Layer 4 of a small transformer language model trained on English Wikipedia (15 layers, counted from 0, width 128).
Take only the direct path to the model's output, skipping the later layers: a vector added to the residual stream pushes a token's score in proportion to its dot product with that token's output vector.

Output vectors of the tokens that the questions are about. A number n stands for n times 0.0028.
"ory": -284 197 63 -107 -134 43 114 -82 146 7 -38 81 -131 -124 191 21 -11 -35 145 73 84 -27 -1 -111 -155 68 -155 -139 -1 -81 126 -163 147 -121 128 41 -68 -129 115 129 135 -94 60 -123 -80 98 49 119 45 120 -120 119 -1 -198 211 -67 -195 -272 149 -78 253 3 188 30 71 89 111 -78 161 94 63 -95 -71 10 -106 -111 111 -26 12 -124 -45 139 90 101 139 18 104 73 -5 54 2 106 -17 197 -20 -74 -111 200 -102 -110 35 -93 -207 -1 114 -51 -233 -87 58 137 -126 51 59 -181 -80 -159 -283 -34 -4 51 64 69 -68 -59 -86 -24 262 -145
"ute": -210 115 -36 -178 140 108 81 165 54 -46 75 85 97 -13 62 -65 -49 16 -142 170 0 57 -108 -77 -28 100 144 -64 -68 -211 82 -94 56 -177 85 169 -175 -14 65 104 128 -70 76 -228 13 174 120 -33 40 92 -128 -186 -76 52 93 -75 -48 -153 -165 107 167 34 146 180 -54 60 -35 6 10 -49 -178 -91 84 -73 179 -205 8 -58 -141 -147 126 88 26 43 127 219 -119 150 -114 89 -17 -116 157 240 -62 72 34 154 218 72 -137 -56 -90 -69 -142 -35 -9 -221 13 -116 -103 -122 167 -67 -135 -58 -205 270 -81 199 -194 -6 98 57 -25 -125 -160 110
"ouse": -197 22 -8 -22 -69 -142 -109 -10 157 32 -271 188 -41 -68 258 -101 32 -39 -234 84 -18 282 -98 -59 3 171 -186 113 -226 -67 18 -154 103 -202 88 261 -77 -12 140 215 -61 -164 31 -51 -90 144 -205 -26 -159 17 -57 -18 -39 163 22 19 -81 -219 59 -79 -47 101 271 119 111 134 29 64 -197 91 -104 -90 -18 -62 210 -170 62 79 -99 63 71 147 -64 75 130 -50 112 138 -188 63 131 -163 281 147 156 106 -159 126 142 -129 147 -208 -7 -33 127 -36 122 -153 -138 106 90 -11 -62 -144 212 67 -163 150 204 -101 -239 -108 -212 75 7 -201 71 -144
"ive": -133 252 84 6 -42 27 193 -85 184 -62 184 58 -68 -25 12 -58 -57 -40 -112 81 13 -286 -95 -58 -28 137 122 174 93 41 90 26 60 -211 98 6 43 -130 -103 149 -15 -157 48 34 92 -35 139 -20 -95 44 -23 80 -31 -44 71 -60 104 -253 95 5 68 32 -141 -186 103 -75 205 -110 36 51 21 -239 -55 -21 -20 -30 252 72 43 -62 23 146 16 97 -13 59 -27 31 -84 -23 -91 -143 160 271 -56 -23 -46 40 -54 41 180 53 -61 68 19 -25 1 -261 -81 -30 -111 116 153 -31 53 -102 -218 -33 -69 -78 -76 -166 85 -149 18 48 59 -147
"ened": -185 -84 28 -1 -277 -12 -168 -89 333 245 -69 139 22 -12 91 -136 149 -16 82 -102 306 209 -178 -242 -295 -160 -83 -221 -79 24 82 -39 -132 -250 359 -55 -12 32 207 205 -59 -88 11 -16 43 145 13 -53 -92 227 -240 28 182 -22 218 -119 26 -220 97 -155 75 -35 12 3 267 -73 -42 72 8 184 -99 -73 -56 -37 221 -129 7 -85 -6 121 -82 152 32 132 22 -52 53 44 229 -54 82 -77 149 111 17 235 8 30 86 -112 -137 -62 25 192 -177 -95 102 -109 -163 199 -334 -17 96 65 -90 -247 -175 183 50 106 -148 -14 -5 -177 -82 -63 147 47
"ird": -247 26 43 192 143 84 -210 17 129 146 -85 8 -165 7 74 36 -82 52 3 41 104 115 -94 15 149 -8 -11 -43 47 18 84 -138 74 -151 -28 165 -24 -42 66 171 159 -117 -31 7 -102 121 39 -94 60 13 -164 -11 -213 -66 82 -132 101 -252 -347 -219 -8 230 251 54 68 153 13 -65 -28 104 -101 -16 13 -58 122 -182 37 -177 84 106 92 21 198 5 29 201 9 102 120 -5 152 -115 91 108 133 -73 31 -41 53 93 101 -106 -78 -146 -51 -32 115 -12 -188 -16 -140 -179 141 31 -56 -135 -55 -98 -95 70 30 -16 -122 -35 24 -184 10 -103
" played": -95 174 -76 33 -11 37 -40 -116 63 223 -36 63 33 37 152 48 134 -78 131 179 -48 165 -71 -63 -31 218 -57 -63 -146 54 147 -35 118 -65 149 69 112 -67 59 119 46 -50 57 -195 -118 68 -64 -109 -54 -31 -107 -52 -81 -131 -32 -41 -54 -169 -81 -127 -45 58 -33 116 208 91 35 -10 -144 -18 167 11 -137 29 183 -104 82 -95 -16 149 35 -102 -83 48 70 -10 72 2 167 11 -85 -204 61 67 -54 174 136 -2 -55 -23 31 -131 -26 -29 -131 -93 28 9 -241 104 -64 -99 -60 -81 -71 -15 -83 -5 59 66 -5 -47 78 -94 195 -66 11 -87
"ography": -267 82 67 -70 56 -65 150 28 -92 175 96 238 -2 -133 127 -74 228 108 -119 -46 -23 246 -27 26 -45 133 19 -136 -2 -242 155 -54 66 38 -57 81 66 -31 151 113 -47 48 -173 -56 35 -82 139 -147 -36 295 55 -15 25 40 -71 -150 106 -226 67 6 46 -110 279 272 169 -200 -16 3 -17 96 -70 128 -19 -144 -116 -197 41 -47 -158 -74 19 86 1 34 128 -55 89 -2 51 -12 125 -197 119 94 4 45 -60 -61 274 -163 -111 -192 59 -64 196 -105 53 98 -225 215 -121 -165 -113 -106 220 -300 -245 95 99 -27 -124 -141 56 -5 17 -72 151 -306
"urity": -295 138 43 0 -75 -8 42 -37 -107 158 69 89 -95 -8 57 87 -105 206 100 32 12 -103 -65 -172 -189 -159 184 -82 147 -173 104 -140 172 -8 35 165 -11 83 -8 173 172 -180 3 -183 -56 11 98 -148 12 41 23 -177 -76 117 29 -174 101 -316 -38 -30 -1 -31 236 11 4 146 28 -48 74 206 -73 -137 -109 -107 56 -195 51 -201 -261 44 95 -24 250 -13 216 140 -83 111 133 16 -27 -140 149 110 100 -10 -69 46 -120 -48 -67 91 -109 53 26 -49 21 -104 -54 208 -154 -19 109 61 26 -115 -345 189 -83 210 -27 -2 -47 173 58 -241 126 55
"|---|---|\n": -372 346 272 183 -44 102 -254 155 106 204 -186 286 -173 62 86 -202 156 115 1 59 71 84 -50 58 -89 0 -132 -163 0 -3 102 20 117 -224 198 -26 -193 -133 42 57 82 -25 224 -15 -168 22 12 -370 -98 -1 -148 77 16 -91 24 -38 175 -402 -43 -13 54 -59 255 51 212 -101 108 -302 -36 224 -65 -2 -50 -92 89 -199 87 179 -12 0 216 42 -132 -67 80 -22 131 97 4 -11 190 -90 100 78 -33 264 -183 96 308 0 -194 -111 -138 36 85 -155 -7 -363 -261 32 -48 -120 -213 -88 118 -297 -21 204 198 -70 188 -39 -7 8 -80 45 177 -140
"ately": -242 322 19 -32 -268 235 79 -52 111 35 46 102 -117 -67 193 -165 -65 -75 80 87 -50 45 -140 -214 -185 128 219 110 2 144 39 26 -16 -226 69 -7 -161 -84 -53 -14 308 84 38 40 40 -10 73 -226 -49 365 -147 -56 55 -208 45 -182 -27 -210 -30 -163 -52 105 125 178 190 -2 221 -85 -79 217 224 20 201 -23 233 -83 180 -412 -66 -152 -18 129 -199 -154 96 152 72 94 -12 56 -65 -102 259 286 -26 161 -105 -98 192 113 -239 -36 -152 -120 -163 -112 156 -123 82 58 -173 -11 -143 124 -280 -48 -129 156 103 142 -186 -46 -123 -52 -83 78 54 -107
"isl": -245 51 67 324 -310 64 -63 122 -89 17 48 265 13 -192 -54 75 18 -37 108 -126 254 55 45 -242 42 -109 -192 -21 -3 -52 46 -71 -106 -17 117 31 66 -135 87 102 -153 3 106 -57 103 162 149 -104 -28 38 -78 -130 111 -146 29 -25 49 -175 86 -34 -184 -48 53 47 93 -75 163 11 6 57 172 52 103 -87 40 -50 54 -81 -191 -95 110 146 108 -48 128 -110 -51 67 18 -86 145 -192 214 164 -14 94 16 202 -98 -103 -104 -88 -149 -118 -10 -58 246 -121 -43 201 52 65 -21 -174 -168 -100 52 53 -13 128 -45 -77 -79 -145 84 -45 24 46
"dom": -199 158 66 112 52 89 95 -18 -139 302 -220 157 76 -173 84 -50 273 98 -106 -208 93 -87 -149 -76 56 -16 -86 209 -19 -106 76 -62 12 -161 -119 332 -97 -148 190 46 84 -202 92 -200 58 -253 128 42 -153 226 52 21 78 -267 76 -194 98 -287 -124 -182 -51 60 262 134 282 4 -68 55 -94 70 -84 -103 314 -43 37 -156 200 -54 -289 -129 199 251 137 45 12 -23 -172 16 350 51 57 -293 173 199 141 40 -154 335 -37 -80 -122 -224 -161 93 -141 -47 -50 46 -250 129 -264 81 -30 -161 -14 -125 -16 156 127 255 -105 164 -332 24 87 -110 91 -124
"resent": -264 -63 107 -68 -279 305 -121 5 -38 -19 -142 85 6 -35 96 109 222 -112 -148 81 308 95 -220 -324 38 56 22 30 -122 60 -176 -9 -56 -90 -26 138 313 -43 52 292 203 65 -76 -69 39 -23 -16 6 -203 125 -106 50 123 -98 56 -166 70 -168 -138 -251 51 -74 96 129 4 -55 -20 -95 113 8 62 77 -121 -170 27 -161 87 45 -52 24 97 54 -119 -18 331 173 -189 161 -43 36 4 -164 184 262 40 239 -48 79 78 98 -60 -2 -91 -177 -300 -97 148 -26 -331 237 -198 -258 30 -116 36 33 23 207 -31 135 -179 202 107 59 77 -165 171 -154
"====\n": -149 7 -30 54 -53 57 52 187 41 228 -79 164 -161 -128 1 141 8 -74 48 190 32 174 -122 -16 -152 -101 -44 7 -92 -203 64 -173 169 -42 -66 242 -6 -98 -101 183 143 58 163 -89 -16 -16 -189 -148 -27 155 -106 -10 -77 66 224 -222 7 -144 -160 -18 -143 -35 9 -122 245 -39 76 -39 -68 26 -152 43 55 123 144 -317 -49 -104 -8 -85 -64 26 192 92 77 -130 -145 153 128 53 47 -122 135 13 35 306 -15 82 255 -208 74 -159 -16 -13 -122 -46 53 -122 -164 264 -70 -228 -154 79 213 -266 35 127 1 203 48 -167 83 -47 161 1 179 -171
"ments": -195 45 -25 -20 -67 -4 120 3 114 61 -124 137 115 -272 167 -29 71 -152 -79 -125 48 165 205 -131 -135 -83 -136 51 259 -167 45 -65 231 -105 115 308 -70 -191 43 131 -25 6 57 84 68 64 137 -18 -220 229 -84 -134 175 -178 196 -283 -38 -104 -112 207 -247 -95 -40 -53 -116 44 167 -63 -88 103 -49 -7 -77 -268 -1 -112 -54 45 -11 -76 244 301 53 -28 30 -15 -29 33 161 95 106 -15 218 121 21 270 16 -74 145 -316 -278 63 -77 -19 -293 -58 -71 43 36 131 -14 -1 102 64 67 -238 -323 180 70 187 -21 85 32 -36 -143 -115 92 -85
"ults": -265 165 -23 245 -19 48 -28 -224 -100 166 -31 187 -43 146 146 -20 -49 4 -66 138 115 138 -144 -196 -20 -29 -52 126 -49 -85 195 -145 74 -63 8 173 21 -203 16 245 343 7 167 75 -111 -43 79 -97 -100 144 -18 28 -3 187 -21 -193 126 -356 -89 -192 -124 -144 258 -33 108 74 -24 66 -45 -16 -220 59 105 -151 -21 -72 159 -139 40 81 -71 91 231 -33 74 38 -136 62 202 -210 136 -149 203 131 27 252 -154 -28 -123 -132 -54 54 -255 -46 -122 -72 -128 -83 -139 153 -215 -79 175 -14 42 -177 -99 149 -156 49 128 162 138 -133 111 -187 77 -80
"ph": -240 -72 1 88 -96 154 -35 258 99 212 -148 148 -81 9 207 -55 -31 -94 152 3 207 -72 -51 -208 -96 39 -16 35 -118 224 -25 -301 145 -129 4 359 28 -35 119 38 192 -81 -7 -16 78 -117 30 -134 -81 123 -23 103 53 -31 -142 -127 45 -51 -7 -24 4 -26 69 -90 -43 54 -73 165 -90 92 -217 6 145 -44 71 -177 72 -6 -197 -6 21 113 -128 104 -106 -35 121 -28 211 141 -56 -71 68 0 25 29 -156 155 213 -17 -257 51 -41 -113 -43 -41 -113 -20 -31 -124 -158 -150 35 43 104 -125 0 90 -107 133 69 26 -157 79 -58 102 117 -34
"Pl": -236 -14 80 6 -11 121 -27 5 92 80 -7 77 -7 105 151 19 -59 83 2 -64 139 -64 51 -69 69 66 -4 -35 74 -38 163 -145 54 -104 159 88 -119 -107 -81 -11 119 -95 -49 30 32 23 -65 -189 13 -14 -215 115 -34 61 -23 -21 70 -304 18 -49 29 30 192 -27 20 -15 44 40 80 -9 19 -106 -17 101 30 -99 -5 -106 -57 152 -27 -87 87 91 117 -41 26 46 206 -65 -44 -165 125 31 72 100 -20 32 151 -134 36 -122 -174 5 -169 -113 35 -56 -240 65 73 -130 53 -22 46 55 -86 135 -31 -8 -123 92 -74 160 26 -82 101 -156
"ong": -181 76 -21 -6 -21 -22 -124 1 176 180 -43 33 -66 -28 -91 -172 -47 -85 -121 130 -69 29 14 -74 151 152 169 16 -148 -97 71 -78 59 -43 -36 159 42 -21 23 190 -84 -119 -40 125 -20 -37 -32 10 26 143 -87 -22 172 -9 -77 -13 -75 -54 -286 -193 125 81 79 166 57 -114 -150 -16 42 79 -82 -29 25 97 121 -40 21 -9 23 100 -10 29 30 114 16 -32 163 85 -37 -47 69 21 105 66 -78 -77 -34 91 78 -68 -21 -53 -70 195 105 4 -17 -116 -315 -22 -75 42 -176 -49 154 56 90 -63 -13 114 24 28 -63 -12 -50 -87 71 -140
"sel": -178 253 93 235 -112 103 -36 -179 84 5 -285 22 -137 -137 121 -24 144 -241 41 155 69 93 -227 -179 160 -56 -83 45 33 -76 -101 129 140 -143 211 66 14 -26 137 168 127 -233 320 -349 -13 159 13 -277 115 34 23 153 62 27 169 -56 -142 -195 41 -1 -54 77 130 -109 -24 1 -20 82 -27 9 52 13 105 -132 -14 -141 77 -104 -103 -156 59 176 -20 86 19 -24 -221 23 295 33 69 -63 204 197 -23 253 13 180 -232 79 -187 -108 -236 96 17 -65 166 -256 -251 100 -154 28 -70 25 -304 -24 -229 131 -9 52 -138 -72 -97 201 103 -84 304 20
"writ": -155 79 2 96 -41 265 104 -184 -59 177 -242 76 36 -135 47 -65 139 -112 7 74 301 56 -234 -31 -18 219 -42 -186 142 -140 152 92 -21 -54 81 270 -87 -358 140 22 23 -82 -47 -37 -44 68 175 -239 51 132 -38 -161 162 -97 106 -96 193 -476 -30 -182 22 -38 38 12 -27 -37 -90 139 -140 70 33 -39 46 -56 -72 -65 36 -140 -75 149 77 322 102 159 170 -18 -153 110 322 -126 -20 -243 152 187 -25 189 -226 169 101 95 19 -220 111 -151 -38 -85 66 -192 -352 -25 12 -171 72 -37 155 -344 85 1 271 10 -80 99 -95 224 30 73 -126 -213
"est": -180 21 50 -48 -35 20 91 -151 56 25 141 288 -254 11 85 49 146 -52 13 -10 109 -121 -150 50 -300 -54 -120 -268 146 -19 -179 56 -262 -11 326 -175 -41 -140 83 109 -107 -118 70 110 -43 85 -117 76 -38 -35 -10 93 101 115 186 -87 8 -72 40 -165 -34 100 -37 -60 11 -203 106 102 77 46 19 -107 106 -146 59 41 92 -66 91 79 -97 111 20 -16 -31 83 -195 10 65 46 -3 -119 43 130 66 5 -18 -66 103 165 -110 -48 102 -126 10 -7 -62 154 50 -8 -53 65 96 -31 50 27 6 -146 110 29 86 34 45 -47 -27 -10 99 -265
"rest": -239 112 43 9 -84 130 51 -22 -134 278 -35 137 -50 42 101 -158 53 -8 139 -8 -25 -135 -118 -83 -230 -28 112 -73 178 -170 16 37 109 1 87 -32 -15 -205 46 167 -76 -93 -65 20 -18 -73 81 -63 49 107 -61 -36 17 13 107 -126 180 -249 -85 -50 -120 63 157 126 121 -51 7 10 1 165 7 -57 -46 -40 47 -25 -77 -411 -20 134 79 124 81 85 -18 63 47 168 57 186 -66 -43 79 81 124 -16 117 76 -58 -62 -87 -248 129 -169 -232 -14 -14 -60 -162 171 86 -23 22 51 141 -175 -50 -128 -63 -43 -145 28 -132 266 277 -74 77 -96
"za": -282 152 207 84 -149 81 214 -12 -112 -56 26 18 -166 4 126 4 155 -232 -125 -160 -19 126 -115 -63 -72 85 -36 -89 -183 -222 -161 133 159 6 2 112 -12 -267 6 80 101 -18 153 8 -64 -24 106 -178 51 64 5 66 -54 -102 51 88 0 -26 -152 20 12 220 99 129 73 72 135 73 4 96 72 -25 -6 -249 -1 -50 2 43 -238 54 220 166 123 139 15 7 54 -21 -50 61 219 -140 115 220 -9 304 -111 -129 30 -198 -170 -136 -84 -129 -214 4 -128 -69 -174 -21 -202 171 -150 -84 94 -69 -105 140 144 58 -24 -66 93 197 88 -53 19 0
" Republic": -112 26 36 35 -113 -71 15 104 21 94 -100 10 -7 -55 85 -196 85 -121 -86 41 123 124 -158 53 81 -28 153 -63 -70 -142 136 -37 106 -143 -5 189 -33 -83 101 177 81 -41 7 -73 -100 65 84 -55 -65 78 -37 -63 166 47 276 -2 -38 -89 -2 -79 -80 -115 109 -22 43 -109 69 -87 39 -69 -96 13 -134 -26 120 -17 -56 -184 -103 2 162 -12 93 117 264 92 31 90 -66 96 -96 -67 91 53 161 109 -162 76 -31 -89 -163 -70 -61 59 -222 -121 142 14 -87 138 -68 -8 -126 -246 -70 -186 97 16 131 32 -27 -41 -59 78 20 -40 194 130

Each question shows what one neuron of this layer's MLP adds at an activation of 1. A number n stands for n times 0.0017.

n199: -211 71 -111 -118 183 151 -14 124 -82 -26 -64 6 145 96 121 -178 98 -76 -63 122 238 -16 -177 -123 -231 30 -190 -177 47 34 -44 16 43 22 229 106 -72 6 60 18 -165 82 -205 154 3 -49 70 -102 -42 55 6 27 22 60 3 -76 202 215 19 14 43 104 24 -37 13 -143 178 -14 -104 -103 132 232 -176 -90 -129 74 216 51 38 -27 97 56 81 -158 -48 117 -13 171 -73 199 -74 -107 25 45 -70 -181 106 -13 -60 -44 -129 68 44 -109 38 -59 -157 -132 150 -47 28 -68 -13 -13 -57 108 -191 77 -28 3 50 -6 -62 -92 -147 81 21 7
Pushed down most: "====\n"

n248: 33 -66 150 -144 -51 -41 -75 -198 -117 -117 110 193 -27 104 136 -18 -111 -168 -58 -104 62 160 -123 37 -194 34 77 197 3 -40 106 65 40 11 24 15 -145 -65 -38 136 -266 54 45 9 56 -8 -114 -106 33 -76 127 -9 -86 205 -60 61 -57 -9 75 96 -3 -15 156 110 9 -17 -39 22 19 77 228 -185 -8 49 -88 60 -49 -62 -71 -76 90 -70 -168 97 -30 48 126 52 87 -6 -78 68 -314 6 59 -112 76 94 -44 -75 53 -17 119 0 39 73 3 69 -103 -146 62 12 -71 78 125 106 142 -209 -141 -154 92 94 52 -151 81 23 -17 22
Which of these tokens does it push up most? "rest"

n455: -58 -154 -271 -46 -41 138 -57 186 -91 82 -151 -27 -139 123 -71 25 44 -113 -35 -92 -62 8 -123 108 64 -56 -34 -142 84 13 21 -16 -17 42 22 -169 -21 43 32 -164 -54 -46 -33 97 -22 -82 54 52 88 -55 13 -43 -92 57 118 -95 114 -193 30 -52 -31 30 57 -63 107 127 44 -17 136 14 5 -129 -54 -26 -144 69 11 5 -3 -92 34 66 -104 51 -54 -74 77 59 54 126 -120 173 -154 85 57 -46 95 222 -26 -14 -40 26 196 31 130 242 -133 -57 44 101 5 25 134 -52 33 92 32 65 -60 -39 -147 133 5 -52 82 18 120 -85
Which three tokens does it push up most, strongest first? "rest", "ory", "est"

n207: -117 7 -86 59 -43 181 -144 62 -175 49 -31 137 18 90 -57 90 -80 -173 299 59 -17 -229 0 -138 43 -118 -152 -176 14 67 -179 62 -51 60 103 -119 -3 -87 68 78 69 -122 143 -21 -142 -13 127 -30 -117 28 163 -99 201 138 -7 240 84 -147 -245 101 150 -71 3 40 69 136 120 -118 19 54 -151 -143 -102 -68 158 -217 -125 252 17 119 -124 -82 -141 -102 -167 -110 11 4 -18 101 -26 184 13 -186 -62 135 -71 107 -135 -69 195 -64 -112 29 132 -64 59 80 106 3 55 -7 41 99 -117 -81 62 206 -105 -95 128 68 54 -194 157 -84 -124 233
Pushed down most: "ography"

n201: 193 -128 62 -155 46 -47 27 -23 75 -57 -113 39 80 213 -71 -160 -27 -132 -182 -18 14 28 68 38 12 -38 53 81 -96 74 42 -56 -35 164 -98 196 -102 -54 36 -108 118 -9 85 32 -116 -140 -88 -74 0 -52 42 57 8 -98 175 -9 -117 -82 -26 142 -57 -3 76 -45 -117 135 26 -72 12 -61 0 12 -99 107 -39 45 43 -85 110 96 130 -17 186 39 -23 72 74 -12 -77 -53 -164 168 -255 123 138 118 116 81 104 101 -340 57 -157 -87 -14 -114 108 38 98 -56 39 -29 -123 -109 19 -27 135 6 -77 3 -33 0 86 -103 36 27 -96 -64
Which of these tokens does it push up most? " Republic"

n485: 69 23 -12 32 67 76 -134 -98 -21 -68 -28 -200 127 60 6 -137 -82 92 222 -3 -159 -132 -31 -16 144 -171 132 -12 -51 -78 -152 61 35 -30 -104 -30 202 43 18 -152 -43 164 -271 -170 -22 38 77 137 100 -97 9 36 83 -58 125 86 -111 86 149 -102 127 -120 32 10 164 18 -103 46 -13 -48 -81 19 32 30 -9 88 38 87 -67 -177 -100 6 -97 -107 65 9 34 131 174 19 -10 193 -187 -19 123 98 -172 157 -23 -152 121 45 54 -35 160 -169 40 116 -226 -36 -216 150 -67 222 66 -24 34 -83 63 -44 102 63 84 24 -130 -12 -92 -37
Which of these tokens does it push up most? "ong"

n317: -90 114 -28 3 83 -76 52 0 -141 22 105 -110 -109 -67 123 45 -213 -59 139 -174 46 -43 -78 117 57 80 0 169 -81 -30 64 -195 13 -245 -86 -88 -70 -46 107 38 65 162 109 219 -148 -56 77 -12 66 60 -34 91 74 153 145 -99 -34 -54 128 -23 65 -117 -24 -43 6 -38 113 -264 7 93 -307 114 144 66 119 236 -102 -18 -93 -129 -10 -85 47 16 -56 9 -6 -146 -62 77 75 -101 0 131 93 -22 -58 -54 -133 -156 0 -132 97 -128 62 34 81 78 38 -30 129 138 43 -13 174 -36 -62 16 -69 -261 -51 -20 -24 -104 213 -42 -15 74
Which of these tokens does it push up most? "ults"

n114: -10 100 -73 6 47 42 288 -152 -30 -3 55 -138 -160 -57 12 107 149 -125 70 -81 -131 -85 -175 -6 -121 50 -99 -70 -89 -21 72 49 112 -32 44 182 -27 -43 45 -332 39 212 -174 -100 79 9 -121 88 12 -106 58 145 15 192 -81 107 6 57 46 -111 50 6 55 194 -36 -131 -46 -42 -120 -6 -105 -45 -61 -12 42 58 141 147 -76 68 80 -42 25 77 73 -81 49 -13 -99 -25 -55 43 -12 -18 91 40 212 -87 -119 86 -7 -351 33 -50 -18 -78 -163 -153 0 195 -51 43 67 -34 51 62 180 126 15 84 -119 57 -69 62 135 -104 -9 -79
Which of these tokens does it push up most? "za"

n42: 104 -134 -56 -291 -27 -89 -33 -37 122 -9 70 36 134 -125 200 -157 -22 -3 -40 108 20 70 40 65 57 -211 15 -42 173 -3 -64 -160 29 38 173 -88 -25 70 -28 32 -126 96 0 40 127 13 82 8 -37 -109 151 -9 -67 6 120 -206 40 -85 -34 33 -19 12 -97 -143 33 -56 134 168 -15 0 -11 21 -75 -16 -198 48 -38 -29 87 -60 124 66 -86 169 -88 -66 14 46 109 -58 86 -18 -211 -45 -42 169 -55 -35 -139 124 -130 -19 -74 -26 -37 79 51 52 63 -19 -50 43 -240 89 -92 0 34 277 -77 80 0 102 -113 35 -28 -30 53 -61
Which three tokens does it push up most, strongest first? "ments", "ened", "sel"

n170: -36 99 -48 22 -25 50 -68 235 -58 -27 11 147 51 -75 49 154 51 -114 -44 -162 -109 -48 167 -34 139 19 -6 122 44 -70 -42 32 17 59 -22 -146 68 -83 -5 -102 -53 31 -8 5 80 -89 42 -39 166 -8 160 -161 -45 120 -152 -58 67 -3 32 281 10 38 -33 -42 -16 23 60 122 -17 47 -16 -42 -48 133 132 138 63 -15 93 -17 17 -164 -49 65 -67 49 -11 18 -75 39 -113 -96 -45 49 -32 83 52 -164 -132 -67 -39 147 97 -55 -219 -222 -21 98 133 87 124 5 29 -14 -10 -10 -40 11 -13 -24 -86 55 -10 -203 -97 47 -156 -29
Which two tokens does it push up most, strongest first? "ments", "isl"

n108: 23 69 -97 -13 65 47 16 -89 32 57 -77 47 66 31 -156 -61 -131 -53 -55 73 -27 -9 -18 131 55 37 -19 27 -55 40 -94 -89 -9 63 55 70 85 -18 -12 -43 77 -57 95 -107 -62 42 -164 78 -18 -242 6 -57 -24 -53 103 -68 177 172 225 -150 -40 -116 40 6 230 -71 -229 -86 3 -77 -42 97 156 72 171 -60 -6 51 145 -159 -199 -148 24 -38 -21 -85 33 59 -50 -22 173 -71 81 78 -6 -42 38 49 47 -3 -20 356 23 -9 9 -44 197 -112 36 -64 24 0 239 6 -61 -3 -45 51 38 -61 93 116 -227 112 9 32 -165 -212
Pushed down most: "za"

n342: 27 -82 -42 -32 -57 103 -181 9 6 85 -171 -35 -218 124 9 50 -60 179 -20 245 9 54 130 -147 208 -59 -94 -3 114 -32 -104 18 -141 41 148 191 9 -12 -139 128 269 -176 -27 34 -156 31 16 52 -88 -6 57 54 -140 41 30 -127 -66 124 -3 -151 0 113 -46 -29 9 175 -43 -86 -127 -19 82 13 -91 -3 30 149 175 -48 90 -42 -148 147 46 -123 0 -113 -61 184 97 28 70 -234 81 -67 -84 33 91 -25 19 -28 -74 110 47 -173 -54 26 63 46 177 -142 -6 -104 30 -82 -104 -96 135 57 76 12 41 86 -103 -49 -21 -88 -147 -120
Which three tokens does it push up most, strongest first? "ird", "ults", "resent"

n275: -95 10 -112 26 147 93 43 57 -72 -86 -69 -81 22 39 -12 -45 33 38 34 64 -176 50 -136 -66 61 -155 23 -56 -37 -131 215 69 -66 -64 -190 -86 -105 -25 127 106 50 27 85 68 -166 129 -56 -182 -64 160 50 53 -100 -135 70 117 25 -137 54 -142 48 109 -247 137 -168 129 -38 67 -141 121 147 -106 -42 -70 112 -17 113 -15 75 -60 -53 194 45 0 -25 6 25 120 56 -16 80 181 -37 235 -110 85 120 209 -69 -13 -152 58 -108 -6 50 223 -202 88 253 -77 -252 99 -78 -16 -91 85 -35 -54 -12 0 98 -82 -89 -176 -114 52 41 -71
Pushed down most: "Pl"

n290: -61 -73 -87 207 -69 -119 29 -24 -152 -94 -39 15 -9 94 135 69 110 -244 26 -64 21 166 -64 -111 -102 -40 -38 -117 156 -56 -305 175 3 6 214 12 136 -60 -53 41 78 -29 -6 -121 60 224 224 -64 18 123 -6 124 -6 3 95 -69 79 -28 -97 36 64 19 182 -106 -42 98 6 19 221 -50 92 -41 -106 103 -39 48 6 -11 108 26 -51 -189 21 64 164 58 40 -26 -111 -182 41 -10 293 21 -97 -75 118 -34 108 -41 -231 -149 -24 3 160 81 -18 -90 -151 -187 -78 -55 9 67 -3 12 -57 24 12 -28 -24 -90 88 70 -83 15 -74 -33
Which of these tokens does it push up most? "sel"

n325: -37 -125 104 -159 194 -6 164 3 -185 -40 -131 84 -7 129 118 -119 -31 -33 86 -52 -69 -89 76 -76 -17 142 -99 46 -29 -19 39 167 62 -63 -40 135 -61 82 90 103 -72 -32 16 -125 98 3 99 -3 -123 -211 59 -45 170 -169 0 122 59 -58 50 -173 -28 -198 257 10 88 -72 -120 91 122 71 -70 -205 446 -32 -62 -52 -121 -164 141 67 -103 -45 -10 -3 -49 -157 63 39 137 -75 97 -28 -161 143 -16 125 183 64 -28 -65 -7 -3 87 -37 -158 -56 13 -6 -147 216 19 150 -52 10 -95 63 138 -234 -3 -37 16 85 -170 -28 13 -3 167 21
Which two tokens does it push up most, strongest first? "dom", "rest"

n191: -51 -120 -87 -127 47 -13 245 75 -61 164 188 -70 -20 50 44 -54 -34 159 -252 -62 139 123 36 -82 -86 154 17 -52 0 -205 -100 -94 -10 -122 33 -16 -64 -91 -67 47 104 -97 186 40 -104 -133 85 223 50 13 -29 69 133 95 -23 64 -157 -34 -137 49 -3 -266 9 100 0 233 -59 -28 117 -20 82 -192 -9 -190 58 41 97 98 191 59 58 86 -151 -27 192 30 -13 171 41 -88 158 -148 76 36 -159 42 -111 -87 44 38 -194 113 -162 -71 -68 -60 170 19 7 22 6 -86 193 26 43 -135 -107 -42 -215 -89 158 70 121 -63 70 114 -122 102
Which three tokens does it push up most, strongest first? "ults", "ute", "ments"

n95: -156 -168 164 -147 -34 26 -52 117 -147 56 -259 125 -79 64 79 27 -6 -103 -120 196 55 -87 10 7 99 -107 -34 19 -57 19 -170 75 -68 16 17 29 32 75 -118 0 61 -7 -176 -199 19 93 57 -9 0 46 168 10 242 -7 -138 137 13 -77 -42 -70 -112 96 -65 -220 35 -46 -79 3 276 161 -95 41 96 -82 54 -7 37 122 119 149 -58 -165 -118 -137 156 -16 -154 -121 146 -71 140 32 92 193 -13 23 86 -252 -198 119 142 107 -105 -107 -110 -44 241 19 -36 -48 -128 -86 -100 23 -222 94 -52 150 158 106 -28 -48 -86 59 45 9 67 -4
Which of these tokens does it push up most? "resent"

n270: 26 -197 46 123 -133 187 -60 113 13 -171 -273 -62 -121 -3 3 -138 32 7 87 14 143 -153 34 191 41 96 101 3 10 136 -69 -386 -143 77 -20 52 0 27 82 -217 73 -75 -107 -92 -40 -10 90 119 27 176 -10 190 83 -286 54 -113 37 -121 50 -75 154 -54 -29 -145 -26 -57 -61 -32 33 176 88 49 -47 -13 -118 -109 -27 -66 -43 -149 -98 65 142 -277 17 71 40 -91 -42 -48 46 173 13 -81 30 -40 -26 123 119 91 -41 -203 -23 165 23 20 -184 109 119 131 26 206 30 41 237 13 -173 3 78 -95 32 -173 -7 67 124 49 75 122
Which two tokens does it push up most, strongest first? "ory", "ph"